Layer 7 of a small transformer language model trained on English Wikipedia (16 layers, counted from 0, width 96).
A neuron's activation on a vector x is SiLU(gate . x) times (in . x), where the dot is the dot product.
The model reads these tokens: " for" " the" " 202" "6" "–2" "7" " season" "." "\n" "\n" "|" " Gr" "oup" " I" " |" " Gr" "oup"

The vector x that enters this layer's MLP at each token. A number n stands for (n - 128) times 0.022.
0 " for": 153, 89, 127, 121, 150, 134, 112, 132, 154, 110, 138, 133, 156, 195, 132, 63, 140, 116, 46, 90, 101, 106, 82, 147, 134, 167, 103, 129, 82, 137, 205, 144, 103, 113, 176, 90, 207, 134, 127, 123, 126, 191, 62, 116, 106, 73, 123, 70, 145, 149, 76, 165, 84, 141, 72, 173, 83, 123, 116, 110, 93, 104, 126, 152, 109, 159, 83, 44, 134, 44, 168, 141, 93, 74, 216, 86, 126, 168, 117, 167, 150, 104, 180, 149, 88, 138, 167, 65, 124, 124, 90, 116, 146, 176, 128, 94
1 " the": 187, 67, 144, 115, 93, 167, 188, 131, 153, 85, 186, 162, 103, 131, 132, 45, 103, 81, 76, 125, 119, 112, 102, 103, 161, 140, 106, 110, 66, 127, 135, 86, 99, 87, 136, 130, 152, 111, 123, 186, 126, 128, 84, 78, 143, 67, 131, 95, 136, 128, 93, 140, 123, 119, 77, 165, 111, 129, 113, 93, 115, 120, 103, 136, 91, 165, 120, 79, 131, 6, 151, 160, 134, 77, 183, 101, 103, 116, 132, 195, 157, 118, 183, 157, 125, 156, 127, 53, 135, 134, 66, 77, 147, 180, 74, 102
2 " 202": 155, 118, 92, 166, 179, 170, 116, 88, 124, 115, 159, 138, 137, 123, 147, 98, 131, 112, 82, 146, 144, 119, 127, 125, 156, 148, 54, 102, 97, 64, 98, 81, 168, 113, 187, 49, 160, 140, 159, 90, 139, 198, 140, 121, 97, 107, 138, 128, 134, 180, 118, 77, 80, 163, 26, 195, 84, 81, 115, 84, 80, 199, 114, 93, 104, 167, 138, 175, 130, 67, 111, 176, 141, 97, 140, 126, 171, 110, 175, 125, 174, 168, 206, 143, 69, 111, 90, 158, 157, 85, 109, 121, 163, 82, 60, 92
3 "6": 231, 118, 109, 167, 164, 183, 138, 168, 155, 78, 153, 144, 143, 138, 119, 53, 102, 135, 108, 109, 150, 122, 60, 103, 151, 127, 98, 139, 68, 127, 125, 125, 171, 95, 140, 61, 155, 169, 128, 112, 166, 205, 81, 59, 99, 52, 119, 120, 148, 121, 136, 113, 110, 98, 106, 170, 126, 134, 121, 93, 141, 128, 81, 90, 90, 108, 123, 106, 104, 111, 180, 183, 105, 83, 193, 33, 127, 97, 106, 185, 171, 77, 186, 157, 118, 54, 136, 73, 146, 91, 107, 135, 166, 126, 79, 84
4 "–2": 145, 138, 99, 198, 149, 166, 170, 116, 200, 98, 130, 140, 201, 109, 148, 124, 120, 143, 77, 141, 106, 101, 132, 82, 152, 162, 112, 135, 69, 119, 129, 78, 166, 153, 142, 65, 130, 183, 148, 125, 165, 189, 107, 134, 93, 96, 129, 120, 156, 145, 111, 107, 96, 113, 46, 137, 110, 129, 110, 80, 94, 159, 66, 78, 125, 124, 108, 70, 124, 92, 118, 197, 103, 108, 135, 11, 189, 109, 131, 178, 195, 137, 193, 128, 98, 136, 73, 127, 199, 59, 119, 101, 155, 182, 89, 49
5 "7": 247, 97, 120, 185, 137, 153, 144, 140, 181, 93, 121, 150, 162, 140, 130, 75, 92, 170, 119, 121, 150, 117, 66, 88, 152, 138, 90, 122, 95, 131, 128, 153, 156, 91, 135, 88, 148, 182, 125, 134, 199, 170, 90, 66, 101, 55, 101, 139, 153, 151, 133, 117, 82, 75, 74, 140, 117, 161, 101, 90, 160, 131, 64, 122, 119, 105, 103, 98, 116, 118, 144, 206, 101, 61, 214, 61, 135, 119, 113, 188, 196, 103, 170, 148, 117, 68, 150, 137, 138, 94, 116, 131, 187, 119, 80, 69
6 " season": 174, 84, 86, 156, 140, 109, 154, 154, 164, 154, 196, 112, 150, 130, 150, 88, 92, 91, 80, 130, 171, 104, 126, 104, 131, 157, 99, 133, 102, 129, 133, 77, 147, 90, 198, 94, 153, 132, 186, 98, 147, 145, 70, 67, 102, 145, 171, 115, 115, 155, 103, 118, 59, 125, 120, 182, 115, 107, 150, 81, 90, 157, 99, 155, 84, 119, 59, 121, 104, 72, 120, 89, 94, 77, 164, 91, 200, 48, 135, 145, 170, 153, 226, 142, 74, 146, 61, 107, 95, 101, 93, 120, 125, 156, 94, 77
7 ".": 162, 100, 186, 89, 144, 182, 120, 122, 170, 115, 205, 168, 139, 103, 95, 116, 105, 129, 79, 123, 109, 69, 87, 134, 153, 158, 136, 176, 111, 112, 152, 61, 90, 72, 199, 102, 98, 163, 122, 129, 113, 188, 106, 67, 107, 134, 126, 94, 112, 145, 71, 169, 102, 135, 83, 169, 83, 135, 95, 96, 85, 85, 45, 136, 80, 119, 86, 98, 116, 63, 128, 238, 110, 69, 159, 55, 90, 97, 162, 142, 146, 102, 143, 181, 57, 173, 101, 103, 123, 107, 101, 137, 131, 168, 105, 126
8 "\n": 154, 98, 173, 122, 118, 181, 194, 109, 172, 118, 204, 145, 113, 94, 118, 110, 147, 127, 66, 148, 167, 116, 69, 166, 144, 144, 131, 155, 110, 126, 104, 71, 82, 126, 154, 96, 161, 198, 135, 108, 117, 183, 107, 110, 127, 165, 96, 93, 125, 210, 97, 160, 105, 146, 113, 164, 82, 90, 115, 112, 113, 125, 49, 142, 75, 105, 70, 132, 135, 65, 155, 246, 139, 46, 170, 77, 95, 119, 158, 113, 194, 85, 117, 186, 105, 142, 102, 49, 156, 109, 104, 126, 153, 138, 70, 103
9 "\n": 116, 100, 157, 124, 126, 157, 156, 130, 173, 106, 159, 169, 118, 107, 121, 124, 165, 63, 70, 99, 129, 83, 108, 169, 158, 135, 125, 137, 135, 70, 121, 86, 128, 116, 125, 95, 152, 180, 165, 89, 145, 131, 125, 100, 97, 126, 121, 136, 138, 173, 70, 195, 84, 163, 106, 155, 85, 95, 150, 80, 132, 121, 41, 137, 84, 90, 115, 153, 86, 97, 143, 231, 108, 32, 142, 70, 67, 121, 170, 143, 159, 45, 124, 170, 117, 197, 140, 45, 165, 113, 54, 199, 167, 172, 100, 103
10 "|": 177, 63, 93, 191, 133, 189, 155, 170, 168, 102, 173, 183, 110, 102, 130, 66, 130, 99, 51, 135, 182, 83, 118, 141, 133, 106, 167, 126, 86, 137, 138, 84, 105, 78, 107, 64, 65, 180, 80, 135, 134, 176, 80, 108, 83, 101, 166, 94, 152, 87, 160, 144, 79, 176, 83, 182, 120, 132, 101, 130, 107, 139, 89, 151, 79, 158, 132, 128, 138, 63, 155, 189, 141, 72, 181, 83, 75, 153, 133, 139, 185, 109, 133, 115, 115, 101, 122, 71, 178, 117, 81, 82, 128, 141, 58, 120
11 " Gr": 99, 68, 85, 166, 96, 121, 179, 122, 105, 117, 238, 135, 105, 104, 159, 162, 98, 73, 94, 100, 120, 105, 91, 89, 96, 131, 166, 81, 77, 170, 142, 101, 124, 159, 102, 91, 135, 173, 84, 151, 119, 155, 131, 136, 58, 65, 201, 159, 112, 183, 115, 157, 109, 121, 138, 134, 85, 94, 42, 93, 124, 163, 70, 108, 117, 160, 121, 161, 161, 103, 125, 218, 88, 77, 163, 109, 128, 173, 172, 182, 154, 142, 182, 93, 72, 168, 155, 143, 81, 104, 85, 106, 176, 118, 120, 82
12 "oup": 171, 157, 121, 198, 111, 209, 148, 121, 128, 123, 194, 119, 139, 111, 196, 99, 81, 126, 103, 186, 139, 148, 180, 106, 57, 158, 148, 115, 77, 168, 119, 103, 103, 156, 140, 88, 194, 106, 106, 102, 169, 169, 112, 145, 67, 152, 236, 115, 137, 143, 123, 165, 106, 158, 172, 162, 141, 154, 179, 124, 92, 123, 172, 183, 103, 119, 94, 142, 86, 132, 162, 114, 119, 87, 152, 53, 184, 132, 196, 171, 158, 159, 189, 116, 76, 97, 118, 84, 81, 103, 101, 109, 137, 170, 90, 67
13 " I": 145, 153, 65, 115, 144, 120, 171, 132, 131, 134, 192, 126, 102, 119, 102, 97, 103, 106, 72, 148, 119, 131, 121, 76, 88, 152, 121, 100, 107, 111, 172, 122, 116, 156, 120, 107, 129, 109, 128, 114, 143, 162, 106, 125, 80, 78, 153, 137, 172, 210, 118, 142, 132, 73, 90, 143, 87, 83, 103, 50, 115, 129, 155, 96, 65, 149, 75, 114, 133, 86, 143, 161, 108, 101, 224, 126, 70, 236, 132, 124, 125, 141, 190, 141, 126, 86, 137, 78, 45, 60, 50, 100, 155, 139, 32, 148
14 " |": 198, 82, 97, 174, 164, 165, 158, 129, 166, 92, 167, 174, 129, 98, 154, 100, 121, 94, 107, 95, 166, 104, 121, 146, 110, 135, 182, 123, 79, 160, 141, 81, 128, 77, 123, 54, 41, 138, 78, 146, 179, 143, 96, 117, 71, 111, 137, 168, 118, 129, 140, 120, 85, 177, 113, 145, 120, 151, 109, 132, 78, 127, 89, 188, 64, 148, 107, 194, 161, 48, 148, 156, 181, 110, 187, 73, 63, 174, 175, 141, 129, 64, 158, 146, 67, 120, 106, 49, 157, 108, 106, 121, 127, 135, 81, 100
15 " Gr": 99, 58, 86, 163, 107, 116, 176, 125, 96, 115, 242, 147, 112, 101, 164, 150, 102, 79, 80, 96, 121, 112, 88, 81, 96, 127, 158, 79, 78, 171, 146, 105, 122, 157, 95, 85, 131, 173, 83, 148, 123, 165, 136, 132, 47, 69, 195, 149, 117, 195, 129, 143, 115, 133, 144, 124, 74, 98, 43, 108, 123, 171, 79, 112, 113, 153, 106, 156, 146, 102, 129, 209, 107, 90, 144, 126, 128, 185, 171, 176, 157, 139, 187, 96, 66, 152, 152, 139, 77, 104, 82, 94, 165, 126, 120, 79
16 "oup": 164, 158, 116, 193, 108, 202, 147, 120, 122, 123, 192, 133, 140, 107, 198, 77, 88, 128, 110, 189, 132, 149, 181, 114, 72, 163, 142, 117, 75, 172, 127, 102, 92, 161, 136, 88, 194, 106, 107, 89, 170, 179, 108, 143, 66, 153, 243, 115, 142, 134, 130, 169, 122, 161, 168, 163, 136, 156, 161, 134, 87, 127, 182, 179, 98, 112, 96, 145, 78, 135, 164, 123, 129, 87, 143, 66, 194, 143, 191, 167, 162, 166, 189, 122, 71, 90, 115, 92, 76, 94, 103, 112, 127, 159, 80, 71

Each question shows the input weights of one neuron of the MLP. A number n stands for (n - 128) times 0.0063.

n49 gate: 76, 130, 160, 126, 91, 108, 101, 121, 146, 173, 121, 165, 121, 113, 130, 163, 116, 92, 129, 132, 175, 170, 121, 109, 166, 91, 62, 111, 125, 93, 142, 85, 163, 156, 180, 131, 89, 139, 81, 138, 127, 84, 132, 111, 129, 132, 108, 94, 146, 165, 97, 146, 111, 110, 162, 127, 78, 137, 140, 124, 139, 112, 109, 105, 128, 148, 89, 153, 107, 166, 124, 169, 115, 88, 80, 116, 89, 88, 122, 150, 104, 178, 105, 135, 109, 163, 92, 115, 168, 121, 132, 135, 116, 121, 131, 114
n49 in: 113, 153, 175, 141, 138, 151, 134, 179, 157, 128, 158, 129, 95, 121, 95, 131, 117, 76, 146, 73, 110, 110, 72, 123, 169, 53, 67, 135, 125, 125, 83, 121, 135, 131, 146, 136, 163, 116, 118, 126, 144, 156, 161, 109, 109, 166, 145, 184, 139, 132, 117, 152, 118, 118, 108, 131, 121, 101, 135, 149, 84, 89, 142, 125, 117, 126, 130, 176, 134, 116, 174, 157, 125, 102, 162, 160, 160, 129, 169, 131, 90, 164, 71, 146, 115, 89, 88, 145, 143, 136, 171, 124, 125, 127, 157, 150
On which three tokens does it fire most, strongest first? 9 "\n", 7 ".", 8 "\n"

n20 gate: 162, 124, 178, 45, 101, 139, 171, 145, 158, 162, 101, 164, 114, 167, 106, 86, 131, 102, 173, 122, 173, 122, 157, 159, 81, 93, 128, 137, 95, 112, 154, 128, 118, 150, 137, 85, 196, 115, 104, 167, 138, 132, 51, 125, 155, 155, 100, 129, 104, 150, 119, 157, 136, 149, 168, 79, 144, 121, 118, 141, 136, 143, 92, 102, 112, 119, 108, 82, 160, 218, 141, 151, 177, 101, 82, 129, 129, 145, 98, 111, 187, 163, 163, 170, 118, 170, 132, 197, 133, 114, 182, 115, 136, 124, 83, 140
n20 in: 135, 86, 109, 131, 89, 156, 111, 92, 84, 164, 119, 119, 132, 86, 134, 81, 152, 117, 120, 141, 105, 118, 169, 92, 149, 137, 94, 181, 72, 104, 115, 109, 139, 84, 82, 78, 83, 158, 101, 137, 141, 179, 52, 138, 91, 166, 81, 125, 93, 112, 144, 100, 130, 126, 140, 117, 134, 143, 96, 134, 146, 138, 141, 133, 173, 114, 145, 142, 129, 112, 109, 103, 169, 121, 148, 150, 135, 152, 106, 166, 149, 127, 182, 125, 138, 113, 144, 144, 136, 79, 160, 127, 106, 80, 119, 166
On which two tokens does it fire most, strongest first? 5 "7", 9 "\n"

n129 gate: 83, 107, 143, 152, 97, 126, 126, 132, 156, 152, 111, 150, 104, 138, 141, 128, 84, 153, 147, 122, 95, 140, 85, 135, 93, 115, 121, 123, 206, 165, 137, 128, 134, 173, 99, 180, 86, 145, 134, 150, 129, 129, 125, 106, 122, 136, 118, 135, 140, 62, 87, 123, 115, 153, 143, 128, 117, 111, 93, 124, 86, 140, 113, 68, 155, 140, 114, 85, 108, 95, 198, 137, 106, 153, 124, 150, 150, 120, 89, 104, 117, 111, 148, 103, 116, 139, 89, 129, 130, 122, 69, 119, 152, 163, 117, 124
n129 in: 132, 156, 136, 122, 117, 124, 81, 154, 100, 99, 110, 154, 121, 153, 162, 112, 151, 80, 131, 176, 146, 190, 127, 142, 112, 102, 109, 136, 137, 139, 115, 122, 166, 136, 131, 155, 99, 158, 134, 120, 115, 145, 131, 142, 119, 98, 127, 137, 138, 107, 102, 149, 100, 170, 81, 146, 139, 126, 102, 134, 73, 137, 153, 120, 109, 143, 141, 170, 150, 154, 160, 108, 149, 128, 113, 110, 139, 154, 147, 157, 86, 157, 142, 148, 110, 149, 128, 115, 137, 103, 127, 139, 152, 108, 154, 94
On which token does it fire most, and how strongly? 8 "\n", at about 0.31

n336 gate: 120, 150, 80, 111, 127, 56, 166, 132, 78, 110, 176, 99, 145, 75, 117, 101, 118, 134, 133, 111, 164, 134, 191, 177, 166, 99, 100, 154, 102, 165, 154, 163, 185, 89, 161, 144, 147, 106, 79, 160, 102, 120, 80, 104, 127, 113, 129, 78, 81, 136, 108, 152, 151, 136, 126, 184, 196, 183, 90, 70, 155, 132, 101, 87, 140, 88, 120, 160, 132, 120, 81, 138, 199, 132, 164, 178, 139, 115, 145, 96, 112, 128, 168, 120, 108, 145, 128, 161, 108, 107, 175, 111, 108, 124, 170, 132
n336 in: 145, 96, 129, 131, 145, 90, 168, 138, 122, 125, 116, 187, 86, 115, 133, 121, 122, 124, 140, 115, 173, 104, 138, 158, 129, 91, 116, 91, 94, 94, 125, 146, 134, 114, 133, 156, 77, 134, 48, 94, 99, 79, 98, 102, 145, 103, 117, 180, 139, 145, 129, 132, 168, 132, 109, 110, 166, 117, 119, 71, 95, 114, 139, 62, 149, 126, 111, 163, 115, 98, 112, 132, 131, 101, 140, 126, 107, 191, 115, 122, 120, 139, 179, 154, 63, 109, 74, 110, 148, 75, 132, 186, 116, 136, 173, 130
On which two tokens does it fire most, strongest first? 11 " Gr", 15 " Gr"

n90 gate: 127, 133, 102, 121, 131, 101, 112, 141, 146, 137, 166, 127, 133, 148, 140, 161, 101, 143, 137, 123, 110, 131, 177, 167, 148, 177, 129, 112, 142, 112, 127, 103, 160, 134, 150, 74, 141, 144, 136, 116, 134, 106, 128, 180, 100, 146, 152, 110, 125, 100, 113, 143, 163, 141, 109, 138, 111, 145, 140, 119, 122, 163, 95, 143, 163, 143, 105, 114, 190, 141, 133, 143, 123, 112, 129, 135, 124, 89, 99, 149, 135, 120, 140, 125, 118, 114, 96, 149, 131, 146, 114, 158, 122, 125, 106, 153
n90 in: 107, 178, 157, 108, 136, 118, 118, 130, 115, 132, 154, 123, 133, 121, 130, 163, 115, 124, 108, 94, 135, 116, 138, 176, 170, 153, 126, 149, 148, 130, 156, 126, 112, 136, 150, 113, 133, 141, 119, 134, 129, 132, 130, 158, 111, 112, 93, 168, 129, 140, 138, 147, 120, 137, 100, 141, 133, 147, 106, 80, 99, 107, 85, 138, 131, 107, 130, 118, 131, 115, 136, 141, 95, 109, 138, 138, 122, 111, 143, 145, 170, 143, 112, 92, 157, 129, 102, 148, 165, 148, 156, 140, 110, 122, 122, 137
On which token does it fire most? 4 "–2"

n222 gate: 82, 102, 129, 61, 128, 146, 174, 176, 103, 93, 155, 110, 104, 167, 158, 147, 102, 191, 135, 132, 151, 146, 102, 100, 171, 152, 132, 98, 130, 151, 123, 106, 81, 127, 162, 91, 134, 111, 100, 156, 150, 97, 134, 118, 124, 149, 141, 139, 148, 112, 91, 64, 117, 158, 194, 105, 141, 104, 132, 139, 154, 75, 188, 185, 114, 155, 197, 128, 146, 122, 150, 117, 154, 87, 60, 139, 182, 134, 132, 115, 102, 141, 134, 157, 155, 145, 154, 146, 134, 170, 129, 77, 143, 119, 138, 133
n222 in: 121, 61, 93, 113, 126, 110, 111, 155, 141, 155, 91, 74, 111, 70, 143, 145, 137, 163, 104, 143, 123, 98, 113, 110, 108, 55, 162, 134, 158, 158, 186, 131, 130, 156, 151, 117, 112, 161, 170, 170, 126, 160, 116, 158, 154, 212, 115, 82, 195, 129, 130, 143, 118, 136, 139, 132, 153, 128, 140, 167, 147, 141, 164, 116, 132, 119, 130, 165, 150, 119, 160, 156, 103, 141, 142, 166, 115, 162, 165, 155, 152, 128, 106, 131, 90, 135, 116, 145, 138, 123, 108, 94, 64, 129, 101, 114
On which token does it fire most? 3 "6"

n270 gate: 92, 135, 107, 187, 104, 173, 130, 112, 146, 108, 114, 125, 114, 82, 119, 105, 137, 154, 119, 104, 120, 83, 128, 102, 185, 131, 98, 126, 95, 129, 103, 100, 170, 148, 85, 155, 120, 170, 134, 105, 126, 161, 143, 175, 149, 171, 117, 160, 118, 131, 147, 133, 108, 152, 133, 72, 99, 126, 131, 94, 149, 97, 179, 144, 89, 145, 144, 138, 127, 75, 92, 131, 131, 134, 110, 107, 121, 122, 193, 88, 97, 116, 131, 130, 83, 170, 160, 133, 144, 142, 112, 125, 151, 67, 149, 174
n270 in: 139, 131, 122, 128, 127, 155, 114, 73, 147, 96, 128, 127, 80, 117, 110, 143, 139, 68, 140, 147, 161, 107, 152, 127, 177, 137, 124, 121, 99, 118, 155, 138, 121, 135, 157, 92, 122, 138, 113, 144, 150, 136, 115, 113, 101, 111, 110, 140, 143, 116, 126, 144, 143, 184, 123, 119, 124, 105, 155, 191, 172, 120, 145, 114, 112, 95, 67, 130, 135, 161, 108, 127, 141, 173, 124, 183, 121, 126, 161, 139, 144, 106, 117, 172, 152, 135, 155, 90, 132, 117, 92, 114, 130, 95, 137, 98
On which token does it fire most, and how strongly? 9 "\n", at about 2.4

n153 gate: 126, 121, 156, 120, 118, 170, 161, 95, 157, 102, 128, 114, 118, 138, 129, 129, 132, 139, 138, 94, 122, 139, 155, 122, 112, 116, 108, 164, 132, 139, 120, 147, 124, 128, 138, 136, 97, 130, 122, 161, 126, 156, 153, 135, 104, 157, 133, 118, 196, 80, 117, 135, 93, 176, 143, 170, 135, 129, 137, 95, 119, 117, 102, 161, 146, 179, 75, 132, 126, 141, 112, 151, 129, 126, 144, 129, 113, 117, 133, 103, 150, 120, 136, 144, 153, 180, 150, 177, 105, 124, 142, 109, 118, 140, 121, 157
n153 in: 153, 126, 122, 121, 116, 141, 155, 140, 119, 127, 143, 208, 114, 111, 148, 110, 125, 140, 110, 143, 122, 123, 141, 127, 100, 112, 132, 109, 179, 110, 164, 152, 90, 145, 102, 127, 171, 158, 162, 137, 96, 119, 131, 145, 158, 157, 83, 134, 115, 86, 132, 144, 153, 103, 144, 106, 137, 123, 112, 146, 121, 145, 123, 147, 139, 125, 135, 138, 107, 89, 110, 149, 152, 133, 134, 146, 184, 103, 111, 145, 107, 127, 101, 146, 108, 91, 113, 143, 123, 116, 126, 85, 127, 142, 131, 104
On which token does it fire most? 8 "\n"

n104 gate: 135, 136, 99, 86, 155, 172, 118, 116, 125, 142, 156, 123, 94, 126, 164, 137, 142, 140, 150, 130, 130, 108, 122, 111, 104, 97, 156, 115, 101, 137, 178, 104, 38, 86, 136, 76, 76, 115, 101, 129, 110, 168, 138, 118, 126, 149, 148, 123, 110, 104, 96, 99, 152, 113, 110, 155, 117, 133, 169, 131, 101, 146, 153, 126, 121, 131, 137, 111, 184, 143, 109, 87, 145, 164, 130, 137, 163, 118, 119, 153, 90, 91, 127, 108, 162, 134, 94, 146, 105, 156, 81, 162, 83, 136, 150, 110
n104 in: 126, 127, 185, 180, 137, 106, 132, 145, 130, 155, 151, 142, 126, 132, 93, 95, 126, 137, 127, 163, 143, 119, 73, 185, 123, 102, 94, 100, 129, 109, 178, 133, 123, 69, 75, 110, 110, 161, 121, 71, 123, 95, 76, 149, 118, 106, 141, 113, 152, 165, 159, 139, 128, 83, 134, 119, 148, 151, 122, 76, 167, 104, 118, 120, 118, 108, 163, 156, 156, 108, 107, 140, 127, 144, 107, 164, 135, 145, 128, 125, 183, 180, 100, 139, 121, 113, 92, 129, 149, 100, 141, 158, 138, 134, 143, 158
On which token does it fire most, and how strongly? 10 "|", at about 0.56

n88 gate: 159, 161, 209, 110, 161, 118, 138, 150, 114, 139, 144, 151, 122, 97, 78, 138, 151, 131, 86, 107, 155, 113, 152, 194, 153, 143, 116, 145, 136, 76, 152, 167, 142, 123, 173, 146, 108, 97, 157, 62, 132, 95, 64, 127, 125, 129, 94, 137, 129, 123, 96, 130, 111, 117, 168, 100, 122, 130, 170, 109, 120, 90, 113, 131, 163, 108, 149, 115, 109, 148, 110, 146, 96, 93, 129, 137, 101, 59, 113, 123, 113, 150, 119, 210, 108, 146, 135, 124, 124, 146, 138, 139, 102, 168, 160, 167
n88 in: 118, 130, 183, 67, 93, 131, 112, 150, 177, 151, 111, 195, 126, 157, 132, 129, 129, 130, 132, 117, 121, 92, 105, 135, 108, 81, 95, 148, 113, 130, 188, 128, 119, 118, 138, 128, 101, 144, 115, 118, 109, 119, 91, 94, 134, 160, 126, 133, 91, 165, 75, 135, 142, 145, 140, 93, 85, 108, 137, 121, 131, 82, 95, 155, 136, 126, 130, 161, 140, 123, 136, 168, 107, 139, 122, 122, 112, 28, 121, 165, 114, 130, 172, 158, 95, 130, 131, 164, 142, 161, 108, 115, 102, 157, 145, 129
On which two tokens does it fire most, strongest first? 7 ".", 9 "\n"

n44 gate: 140, 149, 147, 114, 111, 123, 110, 136, 150, 106, 153, 141, 117, 150, 168, 188, 160, 153, 165, 121, 197, 164, 114, 160, 169, 95, 120, 178, 122, 114, 132, 211, 179, 130, 156, 145, 122, 101, 112, 158, 100, 108, 162, 152, 133, 71, 160, 175, 87, 130, 148, 108, 159, 124, 130, 124, 77, 133, 130, 130, 120, 134, 159, 173, 112, 161, 168, 67, 139, 84, 125, 89, 82, 145, 104, 81, 143, 143, 152, 115, 130, 122, 117, 130, 125, 150, 95, 133, 93, 88, 104, 137, 137, 122, 76, 116
n44 in: 137, 140, 165, 150, 109, 130, 100, 149, 135, 93, 152, 157, 144, 116, 116, 180, 163, 140, 132, 169, 101, 138, 115, 117, 112, 108, 132, 153, 152, 149, 129, 141, 119, 136, 99, 117, 145, 124, 138, 151, 137, 157, 125, 111, 134, 125, 112, 101, 140, 112, 119, 113, 104, 137, 190, 108, 143, 124, 117, 143, 111, 81, 150, 137, 105, 162, 134, 96, 88, 109, 165, 142, 106, 160, 130, 103, 120, 102, 147, 150, 129, 147, 96, 165, 110, 114, 86, 93, 167, 173, 143, 171, 129, 123, 124, 163
On which token does it fire most? 15 " Gr"

n172 gate: 136, 104, 178, 98, 173, 149, 141, 118, 120, 161, 127, 144, 89, 98, 148, 124, 100, 107, 64, 156, 57, 163, 168, 99, 103, 123, 87, 144, 142, 50, 117, 144, 75, 141, 161, 189, 74, 184, 137, 168, 125, 121, 147, 126, 135, 159, 137, 97, 124, 153, 102, 110, 134, 108, 73, 133, 169, 173, 91, 138, 89, 132, 118, 111, 123, 87, 108, 101, 74, 206, 149, 113, 172, 135, 109, 133, 126, 96, 133, 158, 107, 71, 87, 140, 119, 101, 88, 150, 155, 163, 178, 231, 147, 110, 175, 156
n172 in: 165, 121, 147, 101, 116, 89, 96, 107, 106, 95, 98, 152, 165, 71, 126, 142, 124, 98, 136, 145, 156, 100, 146, 136, 145, 193, 72, 159, 126, 163, 186, 82, 89, 135, 155, 94, 85, 126, 86, 88, 84, 132, 103, 94, 134, 135, 123, 109, 110, 115, 111, 149, 203, 161, 135, 87, 80, 100, 147, 129, 124, 123, 106, 124, 156, 117, 145, 146, 145, 149, 86, 148, 139, 84, 178, 166, 150, 150, 79, 80, 117, 123, 149, 129, 133, 115, 93, 112, 34, 80, 117, 130, 117, 92, 111, 166
On which token does it fire most? 7 "."

n138 gate: 148, 131, 189, 140, 115, 97, 151, 129, 115, 153, 88, 76, 74, 102, 66, 167, 43, 149, 118, 129, 131, 120, 97, 157, 140, 116, 139, 154, 89, 175, 116, 138, 118, 157, 93, 172, 108, 128, 92, 112, 133, 161, 148, 127, 135, 159, 80, 94, 97, 86, 188, 94, 169, 121, 130, 177, 141, 142, 83, 177, 146, 74, 85, 116, 139, 109, 135, 103, 143, 126, 114, 163, 166, 128, 138, 87, 86, 127, 129, 123, 138, 68, 71, 116, 103, 103, 149, 113, 49, 145, 146, 115, 119, 147, 150, 137
n138 in: 155, 161, 136, 88, 176, 86, 159, 45, 118, 181, 161, 76, 98, 116, 78, 147, 104, 146, 152, 167, 141, 112, 104, 179, 134, 115, 163, 132, 170, 138, 151, 111, 111, 189, 73, 134, 104, 135, 126, 117, 141, 144, 128, 94, 143, 168, 149, 167, 140, 126, 181, 102, 151, 90, 127, 151, 93, 142, 133, 126, 159, 143, 138, 103, 62, 127, 152, 144, 105, 101, 180, 172, 84, 119, 102, 119, 147, 101, 108, 185, 139, 122, 123, 130, 142, 85, 100, 138, 149, 109, 140, 122, 139, 132, 141, 140
On which token does it fire most? 8 "\n"

n120 gate: 124, 77, 225, 183, 99, 139, 76, 114, 104, 160, 122, 148, 173, 117, 103, 133, 99, 114, 211, 140, 153, 128, 122, 139, 195, 123, 123, 93, 111, 127, 103, 152, 74, 130, 139, 71, 120, 96, 139, 75, 188, 113, 113, 129, 117, 155, 77, 151, 112, 85, 126, 154, 134, 128, 89, 86, 171, 94, 128, 177, 88, 180, 104, 82, 169, 97, 117, 157, 77, 126, 65, 106, 146, 107, 165, 135, 84, 115, 86, 88, 154, 105, 153, 108, 177, 134, 163, 153, 112, 108, 87, 95, 123, 164, 133, 99
n120 in: 156, 124, 123, 130, 94, 136, 131, 133, 147, 115, 58, 117, 115, 78, 147, 80, 107, 104, 151, 137, 158, 170, 87, 119, 177, 110, 153, 146, 112, 140, 167, 102, 109, 143, 101, 198, 184, 112, 146, 133, 139, 109, 76, 134, 118, 99, 104, 134, 127, 99, 113, 133, 128, 109, 152, 195, 125, 134, 178, 159, 118, 99, 113, 145, 145, 127, 148, 105, 140, 111, 104, 169, 146, 143, 105, 187, 119, 171, 162, 151, 110, 113, 148, 51, 89, 85, 143, 107, 78, 123, 75, 229, 104, 113, 126, 161
On which token does it fire most? 5 "7"

n265 gate: 170, 153, 110, 138, 135, 67, 96, 168, 182, 182, 143, 121, 100, 136, 73, 117, 36, 101, 146, 220, 137, 175, 126, 161, 152, 89, 126, 168, 110, 172, 154, 136, 105, 140, 169, 160, 87, 94, 92, 167, 172, 90, 130, 44, 145, 133, 180, 70, 125, 150, 117, 152, 134, 142, 168, 129, 140, 157, 148, 80, 112, 172, 121, 98, 72, 101, 137, 187, 159, 117, 185, 114, 105, 170, 99, 118, 153, 108, 132, 164, 97, 150, 111, 171, 124, 106, 146, 138, 153, 197, 190, 175, 144, 148, 147, 116
n265 in: 174, 134, 122, 146, 115, 77, 173, 124, 144, 133, 107, 89, 119, 73, 117, 103, 126, 161, 166, 162, 126, 89, 52, 120, 152, 83, 156, 112, 75, 83, 173, 121, 50, 98, 132, 100, 117, 75, 151, 127, 99, 109, 119, 106, 90, 101, 100, 142, 130, 116, 103, 149, 72, 128, 173, 75, 104, 146, 126, 79, 179, 177, 103, 119, 183, 71, 118, 144, 153, 132, 146, 140, 151, 150, 98, 104, 153, 105, 68, 81, 132, 118, 117, 110, 127, 118, 170, 155, 128, 110, 106, 95, 151, 106, 106, 96
On which token does it fire most? 6 " season"

n16 gate: 136, 132, 100, 163, 110, 85, 143, 140, 130, 148, 152, 99, 126, 173, 98, 139, 148, 146, 162, 125, 80, 182, 86, 188, 176, 105, 58, 126, 120, 139, 105, 158, 164, 166, 161, 99, 159, 115, 142, 132, 163, 93, 117, 172, 142, 128, 152, 163, 124, 87, 144, 127, 140, 148, 81, 110, 130, 112, 127, 160, 86, 118, 150, 164, 80, 151, 127, 117, 143, 152, 108, 134, 130, 62, 162, 143, 91, 126, 90, 93, 147, 122, 175, 152, 91, 146, 120, 168, 186, 146, 140, 133, 176, 118, 124, 159
n16 in: 166, 114, 134, 184, 134, 152, 148, 119, 114, 157, 114, 126, 91, 138, 81, 161, 135, 129, 154, 160, 154, 164, 136, 195, 137, 147, 107, 140, 57, 143, 166, 121, 205, 114, 142, 127, 140, 136, 124, 137, 137, 115, 148, 146, 118, 150, 112, 130, 113, 144, 133, 156, 122, 90, 149, 148, 82, 167, 99, 141, 144, 126, 124, 136, 141, 123, 120, 169, 165, 176, 135, 135, 128, 165, 129, 111, 106, 128, 107, 171, 171, 121, 108, 131, 63, 139, 182, 141, 82, 83, 135, 122, 146, 109, 162, 134
On which token does it fire most? 5 "7"